Layer 8 of a small transformer language model trained on English Wikipedia (20 layers, counted from 0, width 128).
A neuron's activation on a vector x is SiLU(gate . x) times (in . x), where the dot is the dot product.

Input weights of the MLP neurons that the questions are about. A number n stands for n times 0.0074.
n18 gate: 23 -35 10 33 6 1 -1 15 -13 -21 1 -2 -10 2 18 -26 20 -18 2 10 14 17 1 -7 27 -31 9 41 -29 -21 13 15 24 -39 39 -11 -30 12 0 -17 -21 38 31 -11 -13 19 12 6 17 14 -12 20 -25 -39 22 8 6 -13 -11 -10 -13 -32 29 41 8 28 6 22 -19 -32 4 -18 26 16 34 23 33 25 -31 1 -1 -24 36 -21 -12 0 14 8 -35 -36 27 10 21 49 -4 15 23 7 13 -5 2 32 1 -7 -22 4 -57 -19 5 -3 27 17 -11 5 18 -18 20 10 -16 29 -26 -1 18 24 -3 -10 -29 -7
n32 gate: 23 4 40 -35 5 34 -17 -19 -2 19 -50 34 -3 -23 24 -28 6 -12 -1 7 2 7 -16 -6 13 22 11 -8 40 22 -12 -2 2 23 -3 1 -17 3 41 11 12 27 15 -1 -22 6 -20 16 0 -33 -3 16 49 -3 57 -5 -3 13 32 12 -29 2 -1 -39 -37 -2 14 24 12 10 -19 -9 18 16 -34 -32 15 -94 -24 -33 25 -25 7 23 42 65 -28 -32 21 24 -3 -38 23 -16 -15 -30 -40 64 -12 16 56 -22 -1 -8 -45 34 13 6 12 2 18 -2 -6 28 -21 48 -14 36 10 43 27 21 -20 0 -11 -35 8 14
n36 gate: -3 7 -4 -5 9 7 -16 18 -8 -14 -19 -32 26 -21 -12 26 -15 -5 -1 25 -1 33 -7 5 -10 -5 16 15 -3 -13 9 19 -27 -22 28 -6 1 12 14 -16 25 -34 23 -24 13 -10 -23 -5 -25 -5 -15 -8 -7 -12 34 5 9 15 14 18 -39 -20 15 15 -4 -23 -4 31 9 17 1 11 24 23 -11 -2 17 6 -11 6 -2 -16 3 33 -15 9 32 23 -14 2 0 -5 -26 22 18 7 17 -15 -47 13 10 11 23 -13 -6 -24 -12 28 -20 -28 22 -18 -5 23 -10 -2 7 -8 28 -24 3 -5 38 -9 -29 20 33 -30
n42 gate: 13 40 -22 -19 29 0 28 13 24 23 -3 -21 -34 50 -3 1 20 21 -11 -6 -7 -1 11 -1 7 -19 21 -25 -7 45 -42 23 -21 7 -16 13 -44 -24 24 -29 -36 -28 58 44 -19 -17 -3 -13 -23 18 3 -20 25 -17 -13 16 15 39 -24 -12 -13 -5 -1 45 8 -8 45 -11 3 -11 12 21 0 24 32 -5 4 9 13 -1 1 34 1 2 -6 1 44 6 32 31 -21 -4 9 25 -63 -1 11 -12 23 38 -26 -8 -19 12 -9 -24 -6 -14 -33 27 -2 1 3 -9 -17 -8 -1 -3 -15 7 -23 -5 58 2 -35 -26 13 -24
n63 gate: 38 -7 5 11 -21 -13 -8 -39 23 15 15 9 -1 -5 15 8 13 21 -16 14 -4 8 -40 19 15 -9 14 25 15 26 -2 4 44 11 -18 -8 17 -18 3 -5 -15 4 -11 7 38 12 -26 -4 7 -26 -42 12 16 -20 -2 -15 -13 24 -17 33 -17 -34 -9 -1 11 26 6 -9 8 25 30 -3 45 4 11 -29 -24 -7 -24 -33 -14 16 -9 18 9 -20 -24 14 -1 16 -12 0 -2 -53 -40 -4 1 7 -65 5 -27 -18 27 -9 25 -12 35 -8 3 -19 -1 -3 10 -23 -9 6 -17 -22 -4 -15 26 17 -49 -10 -25 -10 -11 -6
n75 gate: -33 23 23 32 2 44 -6 9 -14 -22 -39 -25 -7 41 -19 -5 27 -11 -41 5 1 7 10 0 -10 6 -32 33 -8 -19 -6 -2 -40 6 15 -25 -13 40 -5 15 -8 14 43 26 8 4 23 2 -31 6 23 -15 -20 7 20 19 5 -3 -43 -23 -1 -15 3 32 19 28 43 -7 -8 10 6 14 -10 31 -3 -10 -4 -1 -6 -14 1 -20 -2 -36 -2 -8 19 -29 -8 43 0 -8 15 21 12 -10 -4 -12 12 9 -19 -16 -19 41 9 -4 12 5 5 16 4 -12 -13 24 -14 17 -9 -16 19 3 11 20 18 -7 -11 34 -7 -2
n76 gate: 5 -7 9 -25 -11 -51 -41 -2 4 -49 -7 18 30 -6 -16 -14 9 28 -37 -11 10 16 5 -26 -1 -13 -10 -5 -2 -22 1 -1 -17 34 5 -9 -25 -15 -1 26 -3 -17 -1 39 9 -1 -17 0 25 5 25 -5 8 -49 -9 20 33 -16 -35 -26 26 34 21 20 23 -23 -7 37 -19 12 -14 -34 6 -19 18 -74 -9 -4 31 -20 -20 21 22 49 6 -13 24 3 46 3 11 17 14 9 -21 15 -26 -2 25 12 2 8 -20 -3 -46 5 -18 -14 -3 13 25 0 -2 -8 3 1 15 -57 5 18 5 62 42 4 -3 -13 -17 18
n100 gate: 23 12 9 8 -12 -4 -13 -2 -25 -10 17 -30 -13 3 -12 14 -17 -26 13 -13 54 25 -18 12 4 16 -7 76 -1 -4 18 -9 -21 -21 36 -21 -18 -17 39 -1 -21 21 -19 2 3 -15 -9 -17 -4 -46 20 29 12 3 8 9 -26 16 -15 -17 -62 4 21 1 -2 16 1 6 15 -44 -1 -24 -26 -3 -3 -41 42 15 30 12 -12 15 -18 -7 1 -10 -10 -8 -28 38 17 24 -9 39 6 8 41 -19 -48 34 -25 28 8 7 14 14 9 -11 23 -21 7 -2 -32 25 -14 21 -4 8 24 -16 -3 -18 1 -28 -7 16 17 -26
n106 gate: -2 42 -1 -3 -19 8 -1 8 12 -24 1 -43 38 26 25 -4 -1 11 -3 -19 -12 -4 49 -17 7 -24 -41 18 -2 3 -12 -4 3 -20 1 -48 -21 18 25 29 32 25 -8 24 -2 -1 35 2 -15 5 -32 -8 18 7 -6 10 9 4 -11 0 -18 -27 8 42 1 2 8 8 -16 15 -23 3 10 12 9 -21 0 -2 -14 -12 35 -1 10 -2 22 2 9 4 -1 10 -17 4 16 -25 8 -11 26 3 12 15 -7 -7 -22 -10 7 -45 -7 3 -12 29 -15 -6 -13 2 -41 7 -8 10 27 -7 10 -20 -2 -24 -12 -6 -32 -18
n121 gate: -2 -6 -7 3 7 -52 -11 -1 1 -16 26 -9 -47 -29 -13 3 2 -21 4 -1 5 16 10 2 25 26 1 44 -18 -31 14 39 -17 46 3 -6 -12 -8 11 -13 -5 -5 -29 -3 1 19 -32 -5 5 -31 -9 -7 -5 8 3 28 -1 25 -11 13 -29 -26 0 10 23 -24 19 17 24 1 6 -48 10 -32 -10 -4 22 21 11 24 -27 -20 35 0 5 8 -15 -28 -6 -16 26 29 16 3 -9 7 -12 1 15 -2 14 18 -24 9 -13 45 6 -10 42 -47 -20 16 4 -17 -28 -17 -9 25 17 -4 2 -7 2 25 29 14 12 13
n155 gate: -27 5 -14 -7 17 44 10 -11 -12 -11 -31 -25 33 2 -4 -34 -3 -14 2 14 -14 40 -18 11 1 2 -3 -2 3 24 15 8 -19 -19 18 -14 17 -6 -8 31 27 -7 7 9 -18 2 6 17 24 -28 -23 -17 -7 15 -9 4 -5 -7 -21 -12 8 5 4 25 9 32 14 37 -8 26 -7 -18 -16 21 10 46 -22 17 31 -11 -3 -26 6 37 22 -4 -9 22 -4 13 -2 20 -25 16 -25 -30 -2 -15 32 20 18 -35 -36 -31 -20 -43 -37 1 -21 7 -23 2 8 -2 18 -2 -12 11 4 11 -6 24 34 -10 25 -2 -16 -5
n177 gate: 10 -32 7 18 9 -17 -13 47 3 2 18 0 -23 -27 12 2 24 17 25 1 21 7 -39 14 17 13 -38 22 -4 -1 9 26 8 7 -35 22 13 -4 -2 13 -5 -44 -2 37 -32 -10 2 -22 14 30 -40 19 30 2 25 33 -5 -8 -1 15 23 -22 12 0 -30 -9 28 33 -43 -16 -18 5 17 -26 22 -1 -6 -1 -15 -16 -9 -12 -10 -16 -35 -19 9 -19 10 -4 4 0 -20 29 23 17 28 -4 -1 19 -19 -34 0 8 13 -27 -1 15 48 -22 -5 -7 22 -27 -4 22 -14 7 -4 8 -8 19 -5 32 -32 23 -2 -13
n186 gate: -24 -22 -28 -36 -20 -9 -52 20 17 5 12 7 -23 17 -18 -7 -32 44 8 -11 10 -8 42 -12 -2 2 -22 -22 -18 37 14 -1 10 4 -19 -6 28 -4 13 -28 -38 -14 23 9 -8 0 -16 -12 -12 -31 4 37 -10 -18 26 -24 -12 -5 -15 7 40 8 -7 -16 9 9 -14 15 25 -28 13 -23 7 -36 12 -13 12 8 26 -11 5 -27 -19 7 -1 -14 17 -16 -6 -12 15 -15 12 -5 28 16 -5 -16 2 31 -22 -4 13 11 20 -1 14 -18 -42 -11 37 -7 16 13 -18 10 8 -16 -8 10 -17 11 7 -12 -54 -25 23 1
n18 in: 18 12 10 0 -31 -9 60 8 -1 -17 -21 -9 20 34 8 -5 14 35 -22 6 -7 7 4 -13 5 -38 0 4 14 5 -16 -16 1 1 40 -39 10 23 3 -2 -2 22 26 4 -8 10 53 11 -12 -9 -3 -12 -21 9 -19 13 34 7 7 -24 -18 25 27 -17 -24 -14 -26 29 -13 -5 20 7 21 10 10 -30 -1 11 -22 34 -54 30 -1 -16 23 4 -17 -4 -7 39 -38 -4 36 0 -15 29 -33 3 8 -19 15 -19 -39 10 -27 -46 -28 5 -13 23 -16 3 -8 -4 23 27 -8 10 16 5 11 -32 -3 -13 -12 1 -6 -11
n32 in: -11 -3 -6 -2 -8 -13 -15 -22 29 14 30 6 -24 4 2 8 -13 9 31 -21 -15 18 -13 -9 2 -12 -36 -2 -30 19 12 19 4 23 -12 13 38 -9 -24 9 -37 17 -46 25 33 16 -15 -43 -28 -30 20 -42 -18 -3 -58 -5 -9 0 5 53 20 -19 -20 28 14 -3 -13 -11 -14 -21 7 36 -10 24 11 9 -3 35 33 -9 -22 -1 -69 -7 -17 -60 7 9 2 -13 10 -1 -6 -43 -10 2 29 1 -6 15 -21 60 14 -33 10 33 20 21 -7 -15 12 11 -30 -8 18 -39 -14 -22 -32 -16 32 67 -21 -3 -9 -14 -6 -9
n36 in: 17 -2 12 -31 2 6 7 1 -2 10 -11 -9 -11 18 -1 9 5 48 -17 10 -31 17 -11 -10 28 39 -12 11 15 -11 -10 -18 2 26 23 34 2 16 37 -18 8 -11 -16 -12 3 -7 6 -4 22 6 -15 20 -7 29 20 -6 5 19 27 -18 2 32 -9 22 26 -13 25 31 9 -5 -3 -19 -12 -2 -29 2 3 -6 42 -35 8 0 1 34 1 -16 0 1 5 35 -22 -20 21 6 8 -7 20 -3 6 23 -10 14 23 -2 10 -13 -7 -8 -1 6 -34 -13 15 25 -35 -9 -20 26 20 20 6 -2 16 1 -7 -34 5 -7
n42 in: 47 -11 11 -74 6 1 -4 -34 24 19 12 -13 -46 -28 -19 -17 -35 44 -15 38 2 6 20 15 -9 42 40 -27 7 22 -8 1 -1 -1 1 -11 18 -22 45 -3 -30 54 -4 -16 -15 -32 -27 -45 -4 5 2 -38 20 -14 -25 28 -7 1 11 23 22 -19 -20 32 28 -6 10 -9 5 -6 35 3 9 -38 -5 6 -16 -3 7 -36 -1 19 -15 -31 43 4 29 -31 8 1 -9 -11 20 18 -2 -33 17 3 2 1 -9 6 7 2 17 25 8 -8 27 -12 33 4 18 6 -18 -34 14 -13 37 -7 -24 -6 -19 -37 3 -46 25 -4
n63 in: -3 20 -22 -15 18 26 24 1 4 2 3 -19 -50 -9 -24 -1 -10 -13 -29 20 -37 1 -1 -1 -14 2 3 -3 10 -37 -19 -9 -25 27 -16 14 -27 44 20 6 6 -4 -8 -3 10 12 13 -25 26 23 25 -3 -18 17 -5 4 5 -7 32 -30 10 15 8 48 -22 -3 -10 -18 -7 -10 5 8 -1 23 -14 22 17 33 1 8 15 -22 -22 -15 22 -12 -4 -3 -11 -41 21 41 2 9 11 1 -33 12 46 15 22 33 3 10 13 -34 -37 11 -39 -11 9 23 -6 2 9 8 19 14 1 37 1 16 30 -14 5 -11 -7 4
n75 in: -14 2 10 -8 -1 -10 -26 -4 -13 -9 14 30 -38 18 0 18 -13 6 21 23 -9 -16 -36 -7 -16 7 -16 31 15 21 -32 -34 -5 15 -30 -26 2 1 15 21 4 15 17 13 -16 -18 -25 26 -11 13 29 -3 14 11 6 -49 26 -5 4 -45 7 19 5 6 15 17 -2 1 14 -23 12 30 -1 23 -32 33 -19 3 3 14 9 -25 -23 -27 7 2 31 27 0 18 14 -30 -10 -3 24 8 26 4 3 -11 -43 30 4 10 9 -21 -8 -11 -21 -3 -7 -7 31 -12 -18 -5 14 -22 10 29 3 15 7 36 21 25 12 20
n76 in: 22 33 39 -14 16 8 16 -2 -6 6 -3 10 16 27 24 39 -22 -39 2 1 42 -10 -13 -3 14 -23 1 -43 2 18 -16 -10 -6 -35 42 -32 -11 -11 9 12 9 -11 6 -25 -10 51 22 -43 -15 21 -13 8 -6 23 30 -28 8 -9 10 -6 -34 -40 -15 -10 4 28 -6 -22 23 -17 -22 4 16 -23 32 -7 -18 15 -3 8 6 1 25 -41 -4 14 26 -9 -34 29 -22 14 -18 -12 -18 -9 -29 6 0 -21 2 -21 23 -28 6 0 21 -30 -24 -38 -1 -7 -10 -13 5 35 -24 34 13 18 -20 -26 -9 -7 24 14 -38 -9
n100 in: -25 -10 0 -31 -4 19 -16 -3 16 8 -30 40 7 -1 4 -18 4 15 -33 1 1 12 0 -3 2 -1 -42 -20 34 -21 -15 -31 29 37 22 8 32 -13 -8 -4 3 33 7 -5 3 -18 -48 31 -5 9 25 -6 15 15 26 -26 9 -5 21 28 19 16 5 20 11 12 -38 -19 -20 13 13 4 5 17 -22 22 -45 -7 -35 0 21 -23 -13 2 -9 -2 12 0 13 -16 24 -13 20 -24 21 31 -14 19 -4 1 -6 28 16 15 -13 -29 26 3 -40 -16 -7 -5 23 -17 -2 -9 -28 4 24 34 11 33 30 14 11 -21 -21 19
n106 in: 11 6 -37 -3 -9 -20 -8 21 23 -45 14 -29 7 -6 8 -12 -16 8 -6 -22 5 -8 38 12 19 -14 -40 -1 28 13 -5 -28 8 -21 -5 -39 -30 -1 5 2 18 14 3 38 21 -7 24 -15 -1 -4 -32 12 10 20 0 14 -17 -10 -5 -9 5 -11 -3 20 21 6 1 -8 -7 11 20 -25 -6 7 -12 26 -3 -29 -4 -8 13 -19 -7 -15 22 11 0 -8 12 -23 8 -1 21 -29 10 11 25 -11 8 15 -9 20 -19 13 -2 -24 -21 3 14 23 34 -17 16 23 13 -25 6 -17 -23 24 19 -30 20 1 14 8 -43 -13
n121 in: 21 1 5 -10 -4 -8 -26 -21 7 -26 38 10 -13 -33 4 40 -47 -1 11 10 -51 -29 6 -34 0 24 6 -33 20 -29 -19 -3 -4 -16 -9 1 1 -6 15 26 4 17 -14 6 -18 38 1 48 7 25 -11 -52 21 33 -18 -16 -14 -4 -1 25 8 17 -24 -5 16 -17 -36 28 35 -15 34 -4 17 -6 -6 11 8 21 37 22 -1 -3 53 -13 -11 -10 8 -2 2 -10 23 -11 20 -29 12 -29 5 13 9 34 -8 -14 20 11 12 8 -6 -9 -3 -18 13 27 -12 8 13 -33 29 14 6 20 22 -7 -28 18 -23 -1 4 18
n155 in: -38 17 8 3 -8 13 34 7 -37 -6 -14 -32 13 -4 10 -30 -21 3 10 11 5 25 14 3 -11 -10 -1 11 -20 -9 8 27 -15 -30 12 8 26 -20 -3 14 30 -7 -5 -4 -13 13 5 -6 15 -9 -3 -18 -6 7 -11 -19 -5 8 -21 1 -19 15 -23 5 -21 4 14 27 13 16 -7 -7 -4 -21 -11 41 -15 19 17 20 13 -30 46 8 10 -25 19 8 -16 -24 8 -4 -29 -14 -25 -8 15 -15 5 15 -20 -21 2 -7 6 -33 -29 -8 -14 38 -20 22 2 4 7 11 -12 14 1 -11 18 13 -2 5 21 25 3 -33
n177 in: 15 -40 1 2 19 -8 5 4 7 8 8 -17 -21 -44 6 5 3 18 11 17 8 8 -20 -7 17 -2 -7 36 7 -32 7 -2 25 -18 10 20 30 2 7 -5 -3 -35 -42 3 -13 -1 -21 -30 -14 37 -22 -14 17 -18 -9 -27 -8 -9 -2 3 -11 -25 -19 54 -30 -14 8 6 -24 -23 -24 -3 9 -36 9 -28 -5 -15 -14 -16 -10 12 2 -5 18 -12 5 -13 11 -24 -1 -12 -14 -18 8 20 22 31 -5 24 -29 -15 22 -15 18 17 -10 -2 54 -41 38 -18 22 3 -11 1 2 -3 18 0 -27 7 -3 19 -9 3 16 -4
n186 in: -16 23 12 -5 -15 -24 -13 -14 -33 19 9 -9 1 13 -26 21 -34 18 15 -7 24 -9 23 -5 11 27 -39 30 -10 3 0 1 -3 -8 -2 -5 8 -14 9 -17 -3 -4 37 -28 -12 17 11 38 -22 6 24 -26 -13 -40 13 -7 20 -3 -13 -3 -5 18 -11 -13 -2 6 0 28 4 -21 28 15 23 -47 47 -37 -16 -9 -22 3 38 -12 8 -5 8 -25 -29 -19 13 -12 -12 -3 -3 -9 7 2 -6 24 2 27 -26 -31 -7 20 14 -34 14 -3 -4 -22 -16 -11 -21 27 -12 21 -9 10 -21 30 18 -2 -14 -43 -21 6 -5 2

Each question shows a token from some text and the vector x that enters the MLP there. A number n stands for n times 0.019.

"ist": 30 14 29 -8 29 13 0 -17 -13 -14 -8 26 -8 0 6 -13 4 18 3 -7 1 1 -6 2 -1 -15 2 -3 -22 -23 19 -3 0 -35 -23 2 -12 30 0 -17 -2 -11 -12 -4 17 32 -26 -20 5 -12 -10 0 11 14 -38 11 1 -2 8 -9 25 -4 -8 -2 0 24 -27 2 24 -19 11 -5 2 1 -2 -6 -19 10 5 17 22 24 4 -6 3 36 19 1 1 -14 -8 7 -10 -19 -20 -1 -13 47 -25 -8 19 6 16 -1 5 -3 -22 10 14 32 0 0 -6 26 -3 -4 1 11 -8 26 0 -20 9 -26 36 -31 4 10
Which three neurons fire most, strongest first? n75, n186, n100

" to": -8 6 -9 4 -11 26 17 -40 -8 8 6 4 -19 11 -10 -10 -3 -10 13 -13 26 3 12 -1 4 -3 24 -16 1 -2 1 10 -3 23 24 -18 -19 -6 10 6 -9 14 -8 -1 1 0 -14 -5 6 1 -3 24 -24 31 14 26 -4 26 -5 2 20 42 15 16 5 -7 -24 -8 11 -15 -2 -21 -2 -9 -20 -4 28 -10 11 3 -22 45 1 6 28 1 -5 -15 -13 -29 -9 -11 -28 -4 20 -9 24 43 -22 13 -39 14 -8 -2 9 25 6 -6 -5 -12 -1 21 -11 -7 -6 9 5 6 0 -4 -3 19 -8 24 24 9 17 54
The two highest activations, in order: n121, n106

"s": 5 -2 13 34 19 21 -8 -21 2 -23 10 -4 4 -5 -2 9 -12 6 8 3 -1 -8 -2 1 -1 -5 12 27 6 8 -1 -13 4 16 -10 -6 12 -2 -2 -15 -10 -5 5 -42 -9 -17 11 13 4 -10 -2 9 27 -4 -7 10 3 5 -13 -4 33 -24 -8 -18 -7 6 8 -26 9 2 22 -7 -8 5 15 6 13 10 -8 -7 13 -6 -14 5 64 26 0 14 7 31 -4 -19 7 10 3 5 15 49 -21 1 -16 17 -19 4 33 0 4 14 6 8 19 22 3 1 -10 -9 29 -13 -7 -35 -2 12 -11 9 -5 -3 10 -26
Which of these neurons fires most? n76

"or": -17 17 21 -16 39 0 11 -9 -22 2 12 29 18 20 10 7 -21 -26 -12 27 -14 -10 -6 1 2 7 30 -17 3 -4 8 -41 -13 23 6 -6 38 -15 -5 2 -4 -36 -24 -18 -22 27 14 7 -20 11 -3 11 17 4 -18 12 -2 10 -2 -5 -30 4 -13 51 27 -7 8 5 -15 -18 -14 -13 15 -21 -20 -22 21 1 -2 -12 -36 8 10 -2 2 -17 15 29 15 -9 -8 2 18 8 -9 -9 -31 41 36 5 -23 -12 -6 -3 -10 -38 -7 6 -11 -23 -9 14 9 -16 19 -8 -7 14 -10 43 -8 2 0 18 22 15 3 -15
Which of these neurons fires most? n76

" and": -5 16 -2 -18 -22 17 25 -33 11 43 13 12 -28 19 -15 21 1 0 -9 -39 -6 -8 -17 -1 -2 7 5 -6 -1 -15 3 -4 -1 17 13 31 -3 2 -7 6 -30 -8 -2 3 -9 -35 17 -8 -22 9 4 30 2 24 -33 22 -6 -4 6 -6 3 -1 0 20 12 -15 -26 20 11 9 9 3 2 6 -16 -3 7 2 2 -4 -9 11 21 -18 45 12 -19 -11 10 8 10 -11 -4 6 16 -12 22 34 -13 0 -15 1 5 19 -4 -8 0 -1 4 -27 17 42 -7 6 -25 -7 15 27 14 -13 1 -13 -12 2 1 14 -5 45
The two highest activations, in order: n121, n155

"il": 1 2 -6 -26 53 -31 -40 -15 1 -27 -8 0 18 2 -4 7 0 -10 27 20 19 1 -7 0 -5 -15 -6 -11 1 20 -4 -39 -25 1 -12 -6 19 12 10 -10 4 -14 0 -2 7 9 3 14 13 2 23 5 25 29 -19 -37 11 -32 -25 16 -11 -39 -10 2 13 12 -4 22 -36 16 14 -4 3 -5 -1 3 12 10 2 3 -22 -11 24 -5 3 -4 -2 13 0 -6 -29 1 -3 -14 -10 0 -19 43 33 -7 -29 -11 7 2 -11 14 10 -11 -3 -1 14 17 11 34 8 9 -17 12 8 -23 14 8 5 3 7 23 -21 -25
Which of these neurons fires most? n76

"ine": -5 11 5 -10 16 -42 -5 -9 12 -7 -26 -35 -13 34 -13 3 -8 11 8 29 -13 9 3 0 0 3 28 -33 -6 -28 15 0 15 -5 -25 5 -14 18 1 -12 -9 12 -16 9 16 12 22 22 36 5 -17 -1 4 3 -10 -39 -15 -20 -18 8 10 -11 -3 37 39 3 -22 3 -5 -14 2 -18 22 -8 8 6 -3 -14 -4 -7 0 7 1 13 53 20 -12 -10 10 -29 -11 -4 -17 -37 -29 1 -38 31 -18 -25 2 -8 -10 1 -6 11 -54 -14 -9 3 -42 -5 2 13 -23 -26 -25 14 0 -14 8 24 -12 -7 15 -34 -7 31
Which of these neurons fires most? n63

"ent": 22 -4 -22 9 40 -18 8 -29 21 -6 10 -22 -2 13 33 15 0 -4 -14 0 -13 -9 -24 1 2 22 31 1 -19 15 8 -3 -11 -12 -2 10 -14 10 -5 -11 4 -16 37 17 6 -6 -18 -21 -31 -27 -24 15 8 12 -3 -6 3 1 -1 -5 -3 -9 -10 -10 1 13 -34 5 10 19 -4 50 10 -3 11 16 4 13 18 1 -9 4 7 4 11 21 30 21 30 -19 11 2 -7 -24 -6 -11 -1 46 10 -28 9 -22 -16 2 -3 19 -12 -16 0 -19 -2 -14 4 -1 18 -16 -17 8 -2 14 1 -3 -8 -16 28 11 -12 28
The two highest activations, in order: n100, n186

"l": -6 5 16 0 36 -35 -15 -22 3 -16 -6 13 13 -2 15 12 9 -36 -21 -12 6 -5 9 -1 -3 1 37 -26 1 -26 7 -38 3 -18 -4 -2 7 1 4 27 -12 27 -8 -16 6 -11 -29 -18 31 2 20 -2 23 35 -5 -17 -7 10 -7 23 -24 -32 -4 -6 -4 23 25 -9 33 -17 2 15 11 2 14 -5 -1 12 -3 34 27 -18 18 7 19 -24 -22 25 11 5 -17 19 -7 9 5 5 -20 39 12 -12 -38 25 -3 20 7 -22 -19 -15 25 27 -8 14 1 3 7 14 -16 -27 -2 -8 0 5 10 19 -9 14 -27 -22
Which of these neurons fires most? n36

" 19": 8 7 19 28 -3 -1 -18 -35 28 1 -15 7 -11 19 23 1 2 13 9 18 -4 10 -14 -2 -3 -2 26 16 -3 11 -11 16 -5 0 -12 -3 -24 -14 -8 -9 3 -13 12 -17 -1 -10 5 -11 16 -11 13 15 3 21 9 -11 -16 -5 28 15 29 -12 -1 -11 -4 -10 3 -9 10 8 10 18 10 -20 -14 -6 -23 20 -4 -7 38 10 3 9 -17 21 -24 -27 -10 8 3 17 9 -19 7 21 19 50 10 -8 11 -1 9 0 -4 32 5 7 -4 10 0 0 10 2 1 -5 -24 31 0 6 -5 -6 -15 -1 2 -37 -9 38
Which three neurons fire most, strongest first? n155, n106, n18

"y": 13 -12 -18 -14 35 15 -25 -44 7 -14 18 -8 3 2 -1 16 0 -14 20 -24 -24 -7 29 -1 -2 -15 22 -3 0 9 15 -30 19 -35 8 3 -13 13 6 -30 -13 -35 -16 14 -11 2 -10 8 -6 -9 -7 2 -1 -5 19 3 17 3 6 -5 20 26 -1 20 10 4 -17 -37 8 12 6 -19 8 1 14 17 15 -6 10 -4 -14 -8 -4 4 16 -8 -15 10 16 -44 -15 -30 7 -14 15 -6 -15 41 -29 16 12 -9 33 2 7 -24 -7 -3 -15 -12 -13 17 10 -5 10 -5 7 -6 -21 -31 5 -5 -13 10 28 -16 4 -4
The most active neuron and its activation: n63, at about 0.14

" ": -5 0 -7 -11 10 -11 3 -28 3 11 2 17 -5 19 -18 14 5 14 13 47 -1 0 3 -2 0 10 3 -4 -15 7 5 15 0 -8 -9 -3 -3 -1 -3 2 -3 8 3 -9 3 -6 8 -16 18 -6 -9 29 -28 47 -11 3 20 19 1 -8 -16 -17 -1 10 -7 -8 21 -26 2 -7 -5 -16 -4 0 9 1 0 -17 2 -5 9 -9 -4 6 11 10 -2 -21 5 -11 8 7 6 9 2 6 1 67 12 0 8 17 4 -3 8 26 5 -2 1 -7 19 -13 15 -6 3 13 0 -5 3 33 8 -3 4 -1 -7 -18 0 -47
Which of these neurons fires most? n42

"pi": 16 -5 3 3 24 -6 -18 -17 -3 -21 6 17 24 19 -4 -13 -14 21 -9 23 -19 -2 -21 0 -6 2 -27 -3 -12 12 -2 -74 22 -10 13 20 51 7 21 -7 14 -13 -22 5 18 26 -5 2 -7 24 -22 -3 -22 9 31 2 -1 25 -12 -20 -10 11 -3 24 -11 14 1 -23 -3 9 4 2 -13 1 10 -31 -20 -16 -20 7 -9 2 18 16 1 -25 18 13 9 -3 -11 6 -6 5 5 5 4 32 -8 -60 5 -2 6 4 -4 -41 -1 11 5 -9 16 -18 12 17 -31 -32 -18 -4 -4 -10 -10 17 -17 9 -18 18 29 -22
Which of these neurons fires most? n36

" p": -24 2 -2 5 20 -4 13 -15 1 23 -10 9 -13 -12 -3 0 -9 -14 6 12 -19 -1 -9 0 2 -1 0 -1 -5 -38 -8 -7 -8 20 10 -6 -9 6 -17 8 -7 5 -18 1 24 6 7 -17 -17 5 7 18 -15 2 18 29 -7 1 3 -35 -22 -6 -4 -29 -3 8 -10 -34 8 -9 5 -28 -1 1 -26 8 7 4 -3 16 25 -15 9 10 -14 0 -16 1 3 -39 23 11 22 -44 -4 6 11 57 3 -40 41 9 -11 -2 14 11 -8 4 9 7 -20 -13 -18 7 26 -22 6 2 -1 13 -2 2 -12 -6 -18 6 24 -40
Which of these neurons fires most? n42

" attack": -17 1 25 1 -10 -24 7 -11 -24 -2 -15 8 15 3 27 2 0 9 30 5 -8 -3 -4 2 1 8 -29 17 -8 9 3 -26 6 1 -6 32 -9 21 8 -37 -14 -8 -18 -9 -10 9 -12 -20 -30 15 3 -1 -1 8 13 -13 -5 4 9 5 19 -11 6 -14 22 3 17 -9 0 7 -13 8 1 5 1 17 -5 -30 -12 0 -21 -5 -9 -10 6 -10 -5 -20 4 -44 -4 9 -14 -24 -7 -1 0 59 -25 -26 2 -2 -33 -8 0 -8 -16 -12 -9 -37 0 -16 6 21 6 7 9 31 -2 -13 7 0 4 -13 -5 -20 10 26
Which of these neurons fires most? n32

"ro": 8 -3 -1 8 13 -4 -12 -25 2 -3 18 -39 9 -20 -20 5 -18 -47 -22 48 -7 12 -1 -1 0 6 20 -1 1 34 0 -17 -4 -3 11 17 15 17 0 27 -23 18 3 -7 2 20 -29 1 7 3 -7 5 -16 -12 -11 -23 -8 8 9 -2 -23 -9 -10 5 13 -9 10 -29 -15 -6 15 2 9 0 -19 -13 -18 -22 -17 -9 -5 11 3 25 -30 53 -6 3 -4 -9 -20 0 -6 29 4 -16 12 46 -16 11 -15 -12 31 12 11 -41 -17 7 -19 -2 6 10 10 -28 -4 -13 -6 -12 -7 -5 4 2 -10 -11 31 -20 -3 29
Which three neurons fire most, strongest first? n63, n106, n186

"\"": -7 -4 29 -21 -21 18 11 -38 -3 -15 -2 -1 -23 -79 8 -17 -13 -3 17 -6 2 -2 -28 0 -2 16 8 2 -15 9 5 14 0 -22 -23 9 3 -7 -5 -11 -13 5 -1 -19 -3 3 -40 2 -12 17 1 -9 4 -9 12 5 7 -5 18 -13 -19 5 2 -35 -14 12 5 -7 -40 3 -16 -30 -16 12 -20 3 -15 -13 9 -32 11 2 11 -17 11 4 1 -16 -6 7 -2 -4 -19 -47 1 -14 4 41 22 -4 6 -3 -18 -8 29 -1 36 -25 8 13 -24 6 0 22 -8 -26 4 -5 -9 -9 12 3 4 -19 -4 -14 -1 56
The most active neuron and its activation: n18, at about 0.38

"ef": 2 -9 8 6 23 47 24 -29 17 -6 -15 0 10 29 -18 0 4 -4 14 14 12 -11 10 0 -2 -35 5 -10 -14 37 -12 -24 -28 13 -9 -1 -21 11 -9 8 8 36 -12 4 9 -8 0 43 -26 -5 -27 16 21 5 6 21 5 -9 14 -4 2 -40 4 -2 17 -7 -25 41 7 -8 -15 35 10 -4 -19 7 1 5 -11 -25 -4 9 3 2 17 26 21 8 17 -34 5 12 -4 -36 -21 22 -21 39 -2 7 29 19 -20 -6 -6 1 -6 1 3 -39 -2 -4 -35 13 23 21 12 -6 7 12 -8 23 -20 -34 39 -18 8 17
The two highest activations, in order: n32, n177